Layer 4 of a small transformer language model trained on English Wikipedia (9 layers, counted from 0, width 128).
A neuron's activation on a vector x is GELU(weights . x + bias), where the dot is the dot product.
The model reads these tokens: "red" " in" " the" " \"" "Pa" "ink" "iller" "\"" " episode" " of" " Black" " Lightning" " as" " May" "a" " O"

The vector x that enters this layer's MLP at each token. A number n stands for n times 0.089.
0 "red": -5 4 1 10 -2 9 2 2 5 -3 -2 89 0 -1 -5 4 -12 3 6 4 -6 4 -21 -1 -5 -5 -4 -3 -2 -4 0 6 11 -1 0 1 -3 -5 -1 -4 9 1 -1 3 5 3 8 1 5 -9 -1 -3 5 -4 -13 -2 -1 -19 0 0 3 3 -1 4 4 -1 1 -10 7 -1 -1 4 5 -15 -3 -1 8 3 4 0 1 -1 -2 3 1 -5 -2 1 -1 4 0 -1 -14 1 9 -9 7 -1 4 1 7 -1 -4 0 -3 -12 -4 -4 -4 2 -4 2 6 -5 -15 3 -2 -1 -7 1 4 7 -6 -7 0 -7 -2 -6
1 " in": -2 6 2 7 2 -4 2 3 7 -7 1 94 -2 0 -6 -1 -1 -1 6 1 7 1 -19 -1 -3 3 -3 -5 4 -5 -2 -2 7 0 0 -4 -5 -3 3 0 8 -7 -4 1 1 0 0 -1 4 -7 4 0 2 -11 -1 -3 -7 1 -1 5 -1 4 0 -1 0 4 -6 -3 -3 -2 -6 2 -3 -6 -4 0 -1 -2 3 3 2 5 3 2 3 -6 3 1 -3 4 1 -2 -5 5 -3 -3 0 4 0 -4 -1 -6 6 -5 -10 -7 3 -4 -13 -2 -4 -11 -8 7 -9 11 0 0 -1 -1 2 -1 1 6 -4 -2 -1 -4
2 " the": 1 -6 -3 8 -2 -2 1 5 -3 -1 -7 93 -2 2 2 1 3 3 4 -4 -5 13 -18 1 0 -3 -11 -4 0 3 -6 -5 4 1 -6 1 -4 -7 5 -6 -1 -6 5 -10 2 -4 5 -1 1 -4 -3 0 -8 -3 1 -6 0 14 4 1 -4 -3 -1 -9 -6 -2 -1 2 -4 2 -9 -2 0 1 -3 -4 1 -1 3 -3 -5 13 0 0 -2 -4 5 -6 0 1 1 0 -7 12 0 -3 9 -1 2 5 2 -3 6 -2 5 -12 1 -4 1 -5 -2 -9 0 -1 2 -5 -3 -3 1 -1 3 3 10 -3 1 -1 2 -5
3 " \"": -6 -6 7 0 6 -2 -2 5 -10 -5 -3 64 -4 -10 5 -4 0 -1 10 -7 4 -8 -7 8 5 2 -5 -1 2 1 4 10 -2 0 -14 1 3 16 2 2 0 -28 9 -2 -10 -7 4 1 9 -13 16 -16 -9 0 -6 -5 5 -28 -4 6 28 2 2 -2 -5 -1 12 9 12 -2 -10 -9 -5 -5 6 -11 -1 7 -4 0 -9 5 9 -6 -1 3 8 1 5 7 4 -9 -3 0 2 -5 9 -2 4 -2 8 3 8 -26 10 -12 -17 -7 5 0 -8 0 -11 1 2 14 -7 -1 6 16 6 8 8 -5 -3 -22 1 1
4 "Pa": -12 2 5 -5 20 -11 12 -2 -4 -5 7 61 2 -5 10 -3 11 -2 -14 1 -8 -2 7 5 26 -4 -9 15 -13 14 3 -5 -8 -10 -13 -20 -6 3 -1 4 -7 -2 1 8 -13 4 0 7 0 -6 -6 -3 -8 -1 6 -8 0 -48 -5 12 9 -5 9 7 -4 7 8 0 7 6 3 -9 4 -1 11 -4 0 -17 -3 -2 12 -5 3 -3 -11 4 10 -12 -2 2 -5 -9 -14 5 6 -12 -2 -6 -3 4 -1 6 5 -9 14 -1 1 4 3 1 9 -21 0 11 -3 2 1 -8 -5 -2 7 9 -2 5 15 -11 4 5
5 "ink": -2 2 -3 -14 10 -15 6 4 8 -2 -14 74 2 -3 -7 0 -6 -5 0 -9 -6 -10 -2 8 22 -14 1 10 -19 2 -9 8 13 -4 2 6 1 2 6 2 5 6 10 -4 1 -7 2 4 -6 -10 -5 5 -2 8 -2 6 5 -27 -3 4 -3 3 2 -2 -7 -11 -5 3 12 4 -14 -5 15 -6 5 0 8 -3 -4 19 -3 2 -8 2 2 -13 -14 -6 3 -3 7 -10 -1 -2 12 3 4 -10 -8 -2 -6 -14 0 5 9 3 2 14 -9 -16 6 0 4 6 -4 -4 -3 -2 -3 9 -9 0 -10 -3 18 -16 -3 14
6 "iller": -4 -3 6 -7 11 -16 0 -1 6 -8 -7 74 2 -8 4 2 -4 -4 0 -6 -8 -8 -7 4 8 -6 3 22 -18 12 -9 13 5 5 -10 -7 0 4 11 -5 -4 2 16 -6 9 -11 0 7 3 -14 -7 4 -2 -8 1 -6 -5 -31 -13 1 -2 13 6 3 3 -12 5 -4 8 4 -11 8 12 -9 4 3 2 -10 -6 23 2 -5 -6 8 -7 -19 -7 -1 6 1 -4 -6 -9 0 7 2 1 -6 -2 -6 6 -3 -3 0 10 -3 -6 9 -2 -4 8 -4 0 5 5 -3 -2 4 -7 6 1 6 -15 -5 10 -5 6 15
7 "\"": -15 -1 -15 0 -4 -8 0 6 6 -7 4 76 9 -3 -5 1 -8 -3 1 -3 4 2 -26 7 5 -6 -2 0 2 -14 -12 6 6 -13 -11 0 -1 11 9 3 -9 -1 1 2 4 -9 -3 -4 -5 -8 -3 7 10 -4 0 -7 4 -28 3 -4 11 5 8 7 0 0 1 5 9 -5 -6 4 5 7 -6 12 4 14 -4 7 -2 6 9 -4 7 -9 -9 -1 -8 7 3 -9 -8 12 2 2 -1 4 -1 -6 -10 -2 0 -3 1 -12 -4 1 5 3 9 -1 9 -11 -11 -6 -9 -2 2 14 -1 7 10 -7 6 -8 9 -5
8 " episode": -2 -4 -4 10 0 -11 2 1 -5 6 7 79 -2 8 8 10 -19 2 -2 -6 -2 -17 -20 0 -7 -8 3 -9 1 -15 5 -7 -2 -10 -8 7 -3 3 2 1 0 2 -2 2 11 -8 -3 4 -1 -8 9 3 -7 -9 6 -6 4 -22 0 -2 9 5 3 10 4 4 7 -4 3 -10 1 8 3 8 6 -2 0 1 10 -5 -11 11 1 2 2 0 0 19 0 -2 5 -5 5 16 -4 -8 4 6 -6 -4 -4 -6 3 -2 -5 6 -13 -1 2 4 1 -6 -3 -5 -2 6 -11 -14 0 -1 4 16 -12 2 -4 -17 5 -5
9 " of": -4 1 2 4 0 -1 3 -3 0 -7 4 90 1 10 -2 1 -9 -1 -1 2 0 2 -22 -1 -2 -1 -7 -9 -6 -3 4 -8 -8 -5 7 -4 3 -3 14 3 0 0 3 2 8 -6 2 6 -2 -9 4 -1 -5 -17 -4 0 -7 4 -5 -6 4 7 3 -1 3 -1 -2 -5 0 12 -2 3 -3 3 0 3 -3 -2 -1 3 1 11 -3 -1 -1 3 0 0 -11 2 8 -4 0 4 1 -6 5 6 0 -4 5 -8 1 -2 -2 1 -4 -4 -2 0 -3 1 3 5 -6 8 -10 -12 0 -3 6 -1 -7 7 -8 -16 -4 -3
10 " Black": -4 11 -3 -7 4 1 -8 8 -3 3 -7 82 0 -11 -15 6 -2 6 0 -9 0 -3 -15 8 -1 5 -3 9 -7 -1 1 1 -4 -2 1 -4 4 -3 8 11 -4 7 5 -9 2 -8 7 2 -3 -19 13 -1 -11 8 -2 -6 0 -26 -8 5 -2 10 -4 -5 -8 -11 7 10 10 1 -9 0 -2 -7 10 2 7 11 0 5 -6 -9 -2 -3 0 1 11 -3 1 -5 14 -10 1 8 4 -1 3 -1 2 2 3 -9 2 -2 2 -1 12 -7 4 3 4 6 0 -3 -1 -10 -12 -4 -2 -6 -8 12 -4 -9 -10 -10 -2 0
11 " Lightning": -3 10 -7 3 -3 -5 1 3 -1 1 -11 79 -2 -1 -16 0 -9 1 -3 -4 -3 2 -21 8 -5 6 14 3 -11 -4 -1 1 5 -10 -7 0 4 -2 6 2 -7 7 4 -14 0 -9 2 11 -5 -19 6 2 -2 -6 7 -14 -6 -21 -5 10 -10 8 1 10 5 -15 3 7 -3 -7 -9 10 12 3 2 -1 0 8 -1 -5 -4 -4 -6 5 10 5 20 4 -2 -4 4 -8 2 7 -3 5 12 -6 6 -4 4 -6 -6 2 -3 -3 1 10 -9 -13 13 -9 10 -3 10 -1 -6 -2 -8 0 -12 10 -4 0 -7 -4 8 2
12 " as": 0 7 6 1 -5 -17 4 -10 0 -3 2 80 -11 2 -1 -6 -6 -2 -16 1 5 -2 -16 10 5 7 -10 5 -6 -2 3 -4 -10 -7 -16 -2 -4 -7 -7 10 0 -5 -1 4 3 16 -2 15 5 -4 -2 -5 1 -20 3 -6 1 -1 1 -1 12 16 1 7 -1 -1 12 -2 5 -1 -8 -3 4 0 -4 4 -2 3 -1 -9 14 1 3 2 1 10 4 12 -3 7 2 -3 -1 -10 -8 -7 -2 9 0 -2 4 1 -7 -4 -22 -6 -4 -9 -1 -6 8 -2 -4 1 5 0 -10 3 0 -10 2 16 -10 6 -5 -13 8 4
13 " May": -5 15 -7 4 -3 4 -1 19 -6 3 -1 75 -7 -8 -8 8 2 -3 1 -2 -5 -16 -16 -3 -4 4 -10 -3 7 4 -5 21 3 -6 1 6 1 -7 7 -2 7 1 5 -2 1 -4 4 8 -9 -3 12 12 0 6 13 -7 3 -28 -11 -5 -13 -10 7 6 -7 4 -3 0 7 -3 6 0 -5 -3 4 4 2 0 1 -5 4 9 -5 2 -3 1 7 -5 11 -1 1 -16 6 18 -2 -10 10 -10 -1 -11 -6 -6 -7 -1 -16 5 1 2 -16 7 0 -3 -3 -10 4 20 -7 -6 2 -2 5 2 2 4 -4 -8 -4 -6
14 "a": -8 -7 -11 8 -5 4 10 8 9 -4 2 65 -3 -4 -8 -2 14 -16 -5 -3 -2 8 -6 -10 -3 4 -7 11 -8 -3 -5 2 3 -7 -6 -2 -9 -11 23 8 9 -5 0 -3 0 -12 3 3 5 -16 -8 3 -9 -11 0 3 -3 -41 6 7 -12 16 2 2 -9 -12 5 -8 0 1 7 5 17 -1 -1 -13 -3 17 -2 -5 4 5 1 4 -1 -3 9 -10 6 4 1 -1 13 -7 -2 -3 8 0 -9 7 -12 -3 -3 -15 -15 2 5 -11 5 -5 4 -13 23 -1 5 -2 -14 0 2 3 14 18 9 8 8 -3 2 0
15 " O": -5 -4 -17 -16 0 1 -2 -6 -12 -9 -4 59 1 5 -14 1 12 6 -5 -7 11 -10 -1 -1 6 12 1 5 3 12 1 -20 9 1 -21 2 -5 5 2 4 7 -2 8 -13 1 3 0 10 0 -17 0 -1 -11 -6 -2 -5 8 -45 -3 4 -9 19 13 1 -7 12 5 6 -9 -7 -10 -2 6 13 7 -11 -3 0 6 -5 -1 -1 -9 9 -8 21 3 7 0 -7 -1 -15 8 6 -8 16 4 0 -15 11 -2 2 0 -13 7 -6 14 -6 9 -4 4 -21 2 5 8 -8 -5 0 -10 -5 5 7 4 11 15 -10 0 9

Each question shows the input weights of one neuron of the MLP. A number n stands for n times 0.015.

n95 (bias -0.055): 8 -13 1 21 6 -7 14 1 11 -14 25 -22 21 11 3 -15 9 11 22 -16 -17 19 0 11 -33 16 6 -11 -15 7 -26 16 -8 18 21 15 -16 5 -26 -24 42 3 -8 3 9 35 6 10 4 16 24 -26 -2 8 -31 13 13 -6 -10 10 8 -44 -21 5 5 38 -2 -16 17 40 -16 -2 10 -19 17 13 -14 -7 -31 21 3 -21 10 4 52 -15 4 -8 12 12 -2 20 -13 -8 8 3 6 35 23 -3 -13 -16 -32 26 -12 -13 -4 15 20 -3 -5 20 4 -13 -26 -20 -15 -12 1 -23 2 -9 15 3 9 -1 -34 10
On which token does it fire most? 0 "red"

n78 (bias -0.038): 4 -4 -18 -14 32 27 -19 4 -3 36 9 -8 -14 -31 0 -33 21 44 9 -9 -17 11 24 -4 -16 0 10 9 22 4 18 -24 -16 -16 13 9 -8 23 -25 -19 -5 -10 -19 -2 14 13 22 25 -14 -3 5 22 -17 19 12 21 1 1 -5 10 -32 -16 -6 -14 34 16 -6 4 7 34 -26 27 -16 -25 19 -7 -14 -1 -37 18 -12 26 -9 2 9 16 15 -5 25 17 17 -3 5 -6 4 -13 -2 -1 -14 -4 4 22 -9 -7 -6 -2 7 -34 -14 4 -12 0 -16 4 4 -1 16 15 -4 17 -15 8 -8 -20 -19 2 -2 -40
On which token does it fire most? 10 " Black"

n174 (bias -0.019): 25 -3 -1 5 1 16 -4 11 -12 11 4 -11 -14 6 3 -9 3 11 12 12 -17 -7 22 -32 22 -7 -7 12 -3 12 -16 -8 12 19 17 -25 -28 15 -10 7 12 26 -6 6 19 32 1 11 -4 -13 -17 18 13 10 12 16 21 -15 2 -5 6 -26 9 -17 23 -7 -9 1 -21 8 9 -12 -11 9 -3 -10 -11 11 -16 23 -6 -6 4 3 7 -26 17 2 2 5 -19 -30 1 -8 -5 0 -10 -2 25 -10 14 -2 -8 -2 20 -4 0 11 -17 -10 4 8 -21 15 -11 2 0 25 31 -7 1 14 9 -10 0 -14 -6 -18
On which token does it fire most? 4 "Pa"

n183 (bias -0.030): -40 -20 -2 -4 2 -10 2 15 15 0 0 -7 10 17 -2 -13 6 -14 14 -3 -17 -8 0 -25 -4 6 -19 -3 22 -9 4 -6 0 11 16 3 11 23 -32 -19 0 -4 -10 50 -3 8 2 -6 22 -4 16 12 -16 15 -6 -2 -4 -1 25 36 18 12 5 -19 4 5 -3 13 -3 7 0 8 -30 0 -2 -8 -9 15 -18 0 -19 3 1 -16 6 -13 -2 -12 7 14 -7 2 -28 -13 -5 19 -4 22 -1 -32 14 18 5 0 19 11 -11 -1 -3 12 12 3 -15 28 1 -7 4 30 6 -3 -7 3 7 -8 -14 0 -9 -4
On which token does it fire most, and how strongly? 3 " \"", at about 2.6

n175 (bias -0.018): 15 10 -4 5 6 -9 15 -16 -13 0 15 2 -21 -11 -6 -10 1 2 20 2 3 3 17 -8 -9 -7 -15 -13 -10 -9 -1 -16 5 11 15 -23 15 7 -3 9 18 -3 -21 14 -15 -2 3 -16 -3 7 -2 6 23 -4 -4 10 5 5 -6 13 18 10 -28 -14 -27 0 -17 21 -9 15 -12 1 2 -13 16 20 -11 -23 2 -14 -19 10 -19 -12 -7 -1 -25 -4 -3 25 -9 -6 -14 -13 22 -10 14 22 0 -27 -10 -3 11 3 -2 2 20 -3 -10 3 -26 -3 -22 33 -2 -3 17 0 19 -1 -1 -14 21 -13 -17 -4 -4 8
Its three highest activations, in order, are on tokens 1 " in", 9 " of", 3 " \""

n100 (bias -0.029): 1 -7 -11 59 -13 32 14 0 -9 -7 15 -3 -8 -27 41 -4 -2 10 23 -27 -18 27 10 17 -12 -3 -7 -42 1 10 -8 8 -23 8 4 -9 -20 -12 -6 -21 40 9 -8 -1 -1 -4 10 4 31 2 -8 -14 -9 14 -23 13 19 12 15 7 -7 5 -1 2 -3 10 3 -11 -17 6 -14 -4 -10 12 -22 -15 -18 4 3 -8 5 37 -28 6 -4 -22 15 -7 22 16 40 1 14 -4 23 -31 13 19 6 16 2 16 10 0 -16 -17 -19 12 -35 -12 -23 11 -9 1 3 -22 -8 25 -24 -37 -9 -1 42 -31 -6 33 -40 -17
On which token does it fire most? 2 " the"

n224 (bias -0.026): 17 0 -9 7 -12 4 12 -8 -2 11 25 -1 6 18 0 -8 2 -23 -18 13 -9 6 -1 -12 -13 -18 -18 -21 -3 -2 15 -15 0 4 1 4 13 17 7 -10 28 28 -20 -22 -3 17 2 7 -24 -3 5 -7 -2 -2 -4 0 4 32 -12 -3 4 4 40 -1 11 -13 -10 4 -3 -2 18 23 8 10 -19 8 -15 -11 -6 -12 1 -12 5 9 21 -30 4 32 0 -2 -7 -4 -2 1 -1 -16 -11 -13 2 -2 24 -2 4 -12 7 6 -17 -13 -28 22 -20 9 -15 -9 -14 -12 -32 -7 7 10 10 -14 7 7 8 6 -4 1
Its three highest activations, in order, are on tokens 9 " of", 8 " episode", 1 " in"

n196 (bias -0.027): -29 -20 -9 15 -12 30 -1 -12 2 29 36 -24 -10 30 -1 -23 24 9 15 -18 -34 28 9 13 4 -36 12 -6 -15 2 -8 -30 -10 25 -22 -8 -8 -15 -3 12 16 -14 -4 5 -15 16 -17 19 2 -3 1 -44 11 -16 12 -2 -1 4 14 -8 19 -13 21 2 10 -9 -2 31 3 46 -1 1 1 -45 -3 -19 -1 -20 -8 4 -19 -7 8 5 -4 -5 40 -9 22 -3 -21 -4 -10 6 3 10 -14 3 -15 10 -24 -12 6 3 15 1 0 -16 17 0 2 22 13 14 7 -1 -19 6 13 -4 14 -17 21 6 18 11 -18 29
On which token does it fire most? 4 "Pa"

n188 (bias -0.014): -14 -3 2 -6 12 10 12 -6 -11 6 9 -5 2 20 -21 -14 17 -15 -9 17 22 18 -5 2 -5 -7 -20 -16 14 11 -3 0 7 15 16 -18 11 25 19 23 3 -9 -33 8 6 27 2 -11 16 25 -6 11 8 14 15 3 -2 20 -36 -24 6 13 4 -7 -4 15 -19 -2 -2 14 -9 21 -23 -1 -22 7 -7 12 -4 -10 -18 12 20 6 14 -4 -11 0 3 4 -1 8 1 0 8 -20 -5 13 -7 17 -5 6 -16 7 -12 -25 -31 -8 3 6 -14 31 -32 13 -27 -24 -10 10 0 -13 2 -11 -7 6 -10 0 2 2
Its three highest activations, in order, are on tokens 9 " of", 1 " in", 12 " as"

n9 (bias -0.035): -3 22 16 19 -3 3 -11 -13 7 8 30 -2 -22 0 7 -20 5 9 34 12 6 25 29 -17 -6 -13 -18 -33 15 14 8 -9 -14 -5 -9 19 -42 9 -12 10 -11 -14 -15 -4 17 20 28 11 43 -7 -31 -5 -6 -10 15 18 20 22 5 4 12 5 -7 8 16 -2 17 34 -21 -9 -32 0 0 -14 24 -17 -22 -26 -18 11 2 17 -29 38 -7 -19 -39 8 7 -11 -37 -12 18 -13 14 -3 -1 16 -6 1 -6 -2 12 -23 -12 -21 -15 -4 -21 8 -7 25 -22 -20 -31 -20 -26 23 21 -19 -17 -9 9 -5 -8 16 -13 -2
On which token does it fire most, and how strongly? 12 " as", at about 1.2

n177 (bias -0.014): 1 -15 0 3 -13 -4 8 -24 2 -1 -1 -1 12 -14 -4 -3 -4 -8 19 2 0 10 1 1 -2 -13 -5 -7 -15 8 22 15 12 -7 -6 -22 13 -14 -7 -5 -7 2 13 1 -20 6 -10 7 20 12 -20 -21 6 17 -6 39 -4 1 -5 3 8 2 10 7 18 22 -19 -6 -6 12 -11 11 -17 0 -8 -3 5 -14 14 6 11 21 12 12 6 0 -7 8 -7 -17 30 -9 -2 6 24 -13 -15 7 6 -3 1 14 -23 13 -10 4 21 19 -9 0 11 -16 -29 35 -5 -20 -26 -7 4 6 -1 -16 12 0 5 -2 -13 -30
Its two highest activations, in order, are on tokens 4 "Pa", 1 " in"

n101 (bias -0.034): 24 17 -1 -21 -22 8 -16 5 -11 18 20 -9 -1 -13 38 4 8 4 2 -16 -12 2 9 0 -16 20 0 -28 -1 -34 -29 13 14 -7 -1 4 3 -11 -5 -3 -15 6 -35 -2 -18 37 -2 -19 8 6 -3 -38 9 4 15 13 -1 16 -4 18 14 -27 0 10 -10 6 -14 11 0 -12 -9 12 -23 12 -8 13 -3 -19 -10 -12 4 20 9 11 11 12 -7 -6 0 3 9 6 -14 -23 8 -9 14 18 4 13 28 10 10 -17 13 -14 5 -4 13 1 -11 3 -22 -23 -28 8 -13 -1 13 25 -10 8 19 -1 -23 25 -7 10
On which token does it fire most? 3 " \""

n168 (bias -0.017): -2 8 -5 27 -24 8 -11 -5 -9 -6 -2 -12 -17 -12 7 -25 -8 26 21 9 22 -8 0 -1 -2 8 -1 4 -12 2 17 13 -24 -1 -1 2 12 21 -23 -13 15 -4 -2 -22 -16 -10 20 -11 -7 1 18 -5 -1 -7 1 11 3 -12 -4 24 -3 8 -9 -2 2 16 3 -21 8 13 6 11 5 9 3 0 -8 -19 6 8 -1 4 -24 -5 1 25 -2 7 19 -4 0 -18 -22 14 3 1 -10 11 31 -6 13 0 -17 13 -9 -6 -2 40 -20 6 27 18 -6 -1 9 -6 7 -8 -5 -2 -9 -7 14 -4 4 -6 4 6
Its two highest activations, in order, are on tokens 11 " Lightning", 13 " May"

n223 (bias -0.019): -13 -9 -16 9 16 23 10 -39 -36 28 12 -15 -9 -13 15 15 26 13 25 3 2 8 13 -24 -7 13 -4 2 -14 1 15 20 5 -27 4 32 -6 11 1 30 -4 6 1 -9 -16 -4 -12 4 11 -21 17 -10 12 -4 -32 -3 19 2 20 -13 -9 16 8 10 -5 24 22 -29 -5 1 -4 0 6 17 -1 5 -12 -11 -1 -4 8 21 7 -1 -13 11 0 16 -7 22 2 -3 -17 9 -4 -2 -15 23 -2 16 -8 -18 28 1 16 -4 0 -6 -22 -38 -43 14 -25 0 -8 -27 3 8 -9 -10 7 2 12 5 -9 -8 -10 13
On which token does it fire most, and how strongly? 15 " O", at about 1.8

n96 (bias -0.019): -6 14 17 -5 -12 -11 18 18 -12 14 25 4 11 22 34 -14 4 32 -7 12 -6 9 2 12 -28 -2 -2 -6 17 -31 23 -18 -30 -8 1 19 -3 9 9 -19 3 -12 -5 0 -9 16 -1 -2 -4 26 27 -7 11 -13 -6 1 19 13 -1 5 10 -32 -25 -13 12 12 -11 10 2 25 10 -9 -17 -2 -2 -11 -11 -8 1 11 -10 -5 6 -8 1 -25 -12 -1 27 -18 -16 -5 0 -2 14 -31 -4 9 4 3 -13 15 -2 8 0 -10 -6 9 13 10 -16 6 -17 1 11 5 -12 10 -11 -19 -2 -18 -6 1 -6 -4 -18 -16
On which token does it fire most? 8 " episode"

n39 (bias -0.029): 5 14 -18 13 -13 4 -3 -21 14 21 3 -5 -7 -28 -6 2 -8 -2 -16 -19 -3 11 13 -34 2 -2 9 -6 -1 15 20 -20 -3 4 17 -4 -12 1 -2 19 18 -3 -14 -14 62 42 28 -8 -9 20 -26 5 39 25 -11 15 2 0 0 -8 -9 -7 -33 9 51 17 -23 -20 2 26 -7 1 -8 0 -3 14 7 -5 6 14 6 -15 -8 18 -18 -9 -21 7 -2 6 6 28 18 -19 6 -33 5 11 -5 -19 17 3 -11 15 -1 -16 -29 -23 -15 -10 -7 35 -22 21 -21 3 0 15 -3 -8 -1 -21 34 -24 1 -3 -40 0
On which token does it fire most? 0 "red"

n51 (bias -0.029): 18 -3 9 13 4 9 6 -11 36 41 29 -4 -16 1 8 -14 10 12 -9 9 -9 -1 2 -15 -3 3 -16 -20 -10 2 -5 4 -5 40 8 20 6 18 -23 12 10 7 -24 16 -27 16 18 22 9 16 20 -5 6 2 -11 19 19 -10 -3 17 -26 -42 2 -6 8 25 8 18 6 17 1 -23 5 -12 -3 9 -35 -7 1 21 0 5 -23 1 2 -28 26 -8 11 9 -7 -7 -8 -17 9 -20 10 10 34 4 29 -7 -14 11 -17 -3 8 -12 -22 20 0 28 -26 2 16 11 -10 -6 -10 -20 -14 -38 -13 7 -16 -7 -14 -21
On which token does it fire most, and how strongly? 13 " May", at about 1.7

n113 (bias -0.024): 9 27 -12 21 -7 7 2 -7 -17 1 1 -9 21 -2 7 11 43 -14 7 -7 11 5 -4 2 -11 4 -10 0 -8 -6 -13 -20 -6 14 15 1 4 -14 38 13 -18 3 6 0 18 -5 4 15 14 -8 41 12 10 2 17 -11 17 8 -23 6 -11 3 -23 22 -7 -8 -9 -3 -11 21 -37 7 16 -11 15 14 -12 10 9 1 -32 0 1 5 -6 -17 1 14 -3 -2 30 -12 -2 5 -9 -12 -7 2 -1 3 -31 -11 0 -1 -10 5 2 13 -13 12 -15 7 -9 -6 -12 3 -16 19 12 -42 -7 -22 15 -8 0 0 -6 1
On which token does it fire most? 10 " Black"

n21 (bias 0.020): 7 4 -26 2 -11 -2 7 -15 14 17 -13 3 -7 -14 19 -8 11 11 -12 -13 11 -3 5 -16 3 2 12 -6 7 3 -17 -1 2 19 10 -11 5 1 -5 11 -27 -2 -8 -4 -5 17 12 -18 0 10 -8 -11 6 -2 -12 25 -4 -4 -2 7 1 -6 -1 10 -6 18 10 17 10 -9 -2 22 11 -7 7 4 -21 -15 10 -4 -10 7 1 -3 -8 11 -18 -9 11 -6 15 1 -2 0 9 17 6 -4 11 1 -14 8 -28 -3 5 3 -15 9 -28 3 17 28 -7 -6 3 -23 -19 -3 14 13 -10 -7 16 -2 13 -4 18 2
On which token does it fire most, and how strongly? 5 "ink", at about 1

n161 (bias -0.030): -18 -18 -10 10 10 12 5 -19 0 -2 -7 -4 -4 30 30 4 23 6 -2 -6 2 19 18 -13 -3 -15 -6 -16 -13 -16 5 -12 8 -8 48 -2 7 -20 -28 -11 3 4 8 -2 25 20 28 -1 -14 27 -22 29 -6 -3 0 19 16 5 4 -28 3 0 -8 -5 6 11 -23 10 2 -9 -7 5 -21 -12 -8 5 5 -36 12 -10 4 6 4 14 -7 22 -22 -21 10 -5 -25 25 -11 17 -8 20 9 4 3 -6 -21 -12 10 -12 -2 -9 -5 -23 -5 -6 -30 -12 2 0 -22 2 -2 12 -5 2 -3 -16 17 13 7 20 -11 3
On which token does it fire most? 2 " the"

n121 (bias -0.029): -2 -27 5 1 -14 5 -13 6 24 0 -17 -5 -3 -7 31 -12 16 5 -6 2 -17 38 28 -7 1 -22 4 4 -14 10 8 -12 -20 -4 22 -10 -15 14 -13 3 9 7 6 20 22 11 26 2 -2 -22 6 2 -11 21 -27 19 6 -7 27 14 -13 -14 7 -3 9 -1 -18 11 7 0 12 14 12 -21 -5 -9 -4 0 -2 -12 3 21 0 -11 -8 -8 6 -16 40 -18 5 -4 -2 -16 16 -27 2 -1 -10 11 11 -7 18 -16 -11 10 5 -18 -25 35 -6 12 18 -5 -12 0 8 9 -4 -8 -10 -13 18 -16 3 -10 -15 -10
Its three highest activations, in order, are on tokens 14 "a", 0 "red", 4 "Pa"

n35 (bias -0.023): -13 1 17 -9 -7 13 -21 -11 -16 6 -6 -9 9 -4 17 -25 18 -14 1 -20 -33 19 3 0 -19 7 -1 -27 16 -18 -5 -13 -9 33 6 -16 21 13 -5 -25 19 -2 -2 17 19 12 1 -3 8 18 3 24 -12 -11 -13 2 -2 -5 8 -27 -17 5 -4 -12 -14 25 3 7 -7 0 -19 -12 21 12 12 15 1 16 -30 3 8 12 2 5 14 7 5 12 16 8 7 13 -24 24 43 -10 12 12 -3 24 -13 15 -3 -3 8 -12 29 -2 0 -19 12 -2 -6 -22 -5 -32 12 -7 -13 -11 8 -18 29 18 12 10 13 5
Its two highest activations, in order, are on tokens 2 " the", 15 " O"

n72 (bias 0.000): -5 54 17 22 9 29 15 9 20 11 11 -8 9 36 23 -1 31 25 -7 27 -3 40 -14 -4 -40 1 -21 -35 1 -18 27 -27 4 16 3 -7 13 -5 -13 -21 9 -6 -19 -9 5 30 22 -22 15 25 -1 -25 -15 -13 -24 7 -18 1 40 11 8 20 16 -1 -2 35 2 -12 -4 10 -20 -1 -33 -21 -46 14 -20 11 -28 31 30 40 -59 17 -3 -1 -45 11 33 3 5 -41 -47 -9 26 -26 8 28 15 -33 11 30 -8 32 14 -49 12 42 -2 4 -23 39 -57 44 -57 -7 5 -9 -25 -29 1 -1 37 -25 6 -4 -21 -28
Its two highest activations, in order, are on tokens 0 "red", 1 " in"

n155 (bias -0.031): 13 8 -12 -3 -16 -2 2 -30 -2 9 15 -10 -18 -8 -3 2 -14 7 5 20 5 2 4 -2 -13 0 9 25 9 -14 14 -26 23 7 -15 22 15 31 1 6 4 7 -20 -10 -1 18 -6 -21 3 11 -4 6 0 12 -4 -19 -8 12 6 -14 -10 10 -14 19 20 12 2 -17 -3 -15 -27 -4 4 21 -26 5 -2 -7 15 21 -28 4 3 0 4 -16 4 37 3 14 14 40 14 6 -13 -10 -8 11 38 -5 -8 3 -22 10 23 -14 -2 -10 -23 5 -1 9 -9 5 -4 3 -3 5 -9 -2 6 -9 -19 0 -13 2 3 -17
On which token does it fire most? 8 " episode"

n172 (bias -0.022): -10 9 -30 8 22 48 -1 -9 2 -1 3 -4 -17 5 17 -3 -9 12 -13 7 -23 -4 10 12 1 26 11 0 -27 -19 -27 -15 0 -22 -7 -1 4 10 -1 -32 -19 20 -18 2 21 20 -4 4 -9 14 -12 -18 21 30 12 27 5 8 21 -1 -11 -5 -1 38 15 20 -16 26 -24 -1 -16 8 -8 -2 -12 -4 7 -6 -21 0 18 15 9 0 5 11 19 18 17 -22 -23 -18 -26 -12 -2 5 1 15 5 0 3 11 -20 20 4 -16 11 3 4 -4 -14 11 -10 1 -15 -9 -20 -9 -8 12 7 4 -6 -24 -4 0 -5 7
On which token does it fire most? 0 "red"

n225 (bias -0.007): 23 -2 -1 45 0 25 -4 -4 -5 18 -18 -7 5 -6 -3 10 0 -2 -2 11 -16 5 -15 -15 -23 -2 -21 6 33 -10 3 -14 9 6 36 -3 6 5 16 -15 -2 -6 -4 -2 -9 16 22 -10 12 -4 -14 33 0 27 19 5 -3 15 9 -9 -19 -16 3 4 21 33 -17 -3 -20 -3 -12 7 -13 -20 4 8 16 5 0 -14 -4 31 -18 18 -11 2 -40 7 47 -13 1 -9 -12 10 -8 -33 -4 17 20 4 -5 21 -1 21 28 -2 0 4 -1 6 -5 -1 -21 30 -16 -16 -3 1 6 18 10 -5 6 -7 -9 23 15 -24
On which token does it fire most? 2 " the"

n19 (bias -0.008): -9 -16 -25 -5 -3 9 5 2 9 2 -4 -8 -5 1 6 5 14 -19 7 14 7 35 -20 8 1 -10 -16 -17 30 8 -4 -12 -25 -16 10 -18 1 11 -2 -26 10 1 -6 7 -20 -6 6 -23 -19 38 18 13 31 7 -3 -5 -5 13 -30 17 -1 4 15 -9 6 10 6 -3 10 11 -6 39 16 26 9 22 -33 16 7 45 11 21 2 -27 -1 14 -8 -2 13 0 32 -20 -8 -19 -18 0 -31 10 -34 17 -34 29 8 20 -8 -11 22 10 -2 16 -9 17 -18 13 -26 10 -5 22 26 -19 6 14 25 13 -22 5 20 -16
On which token does it fire most? 7 "\""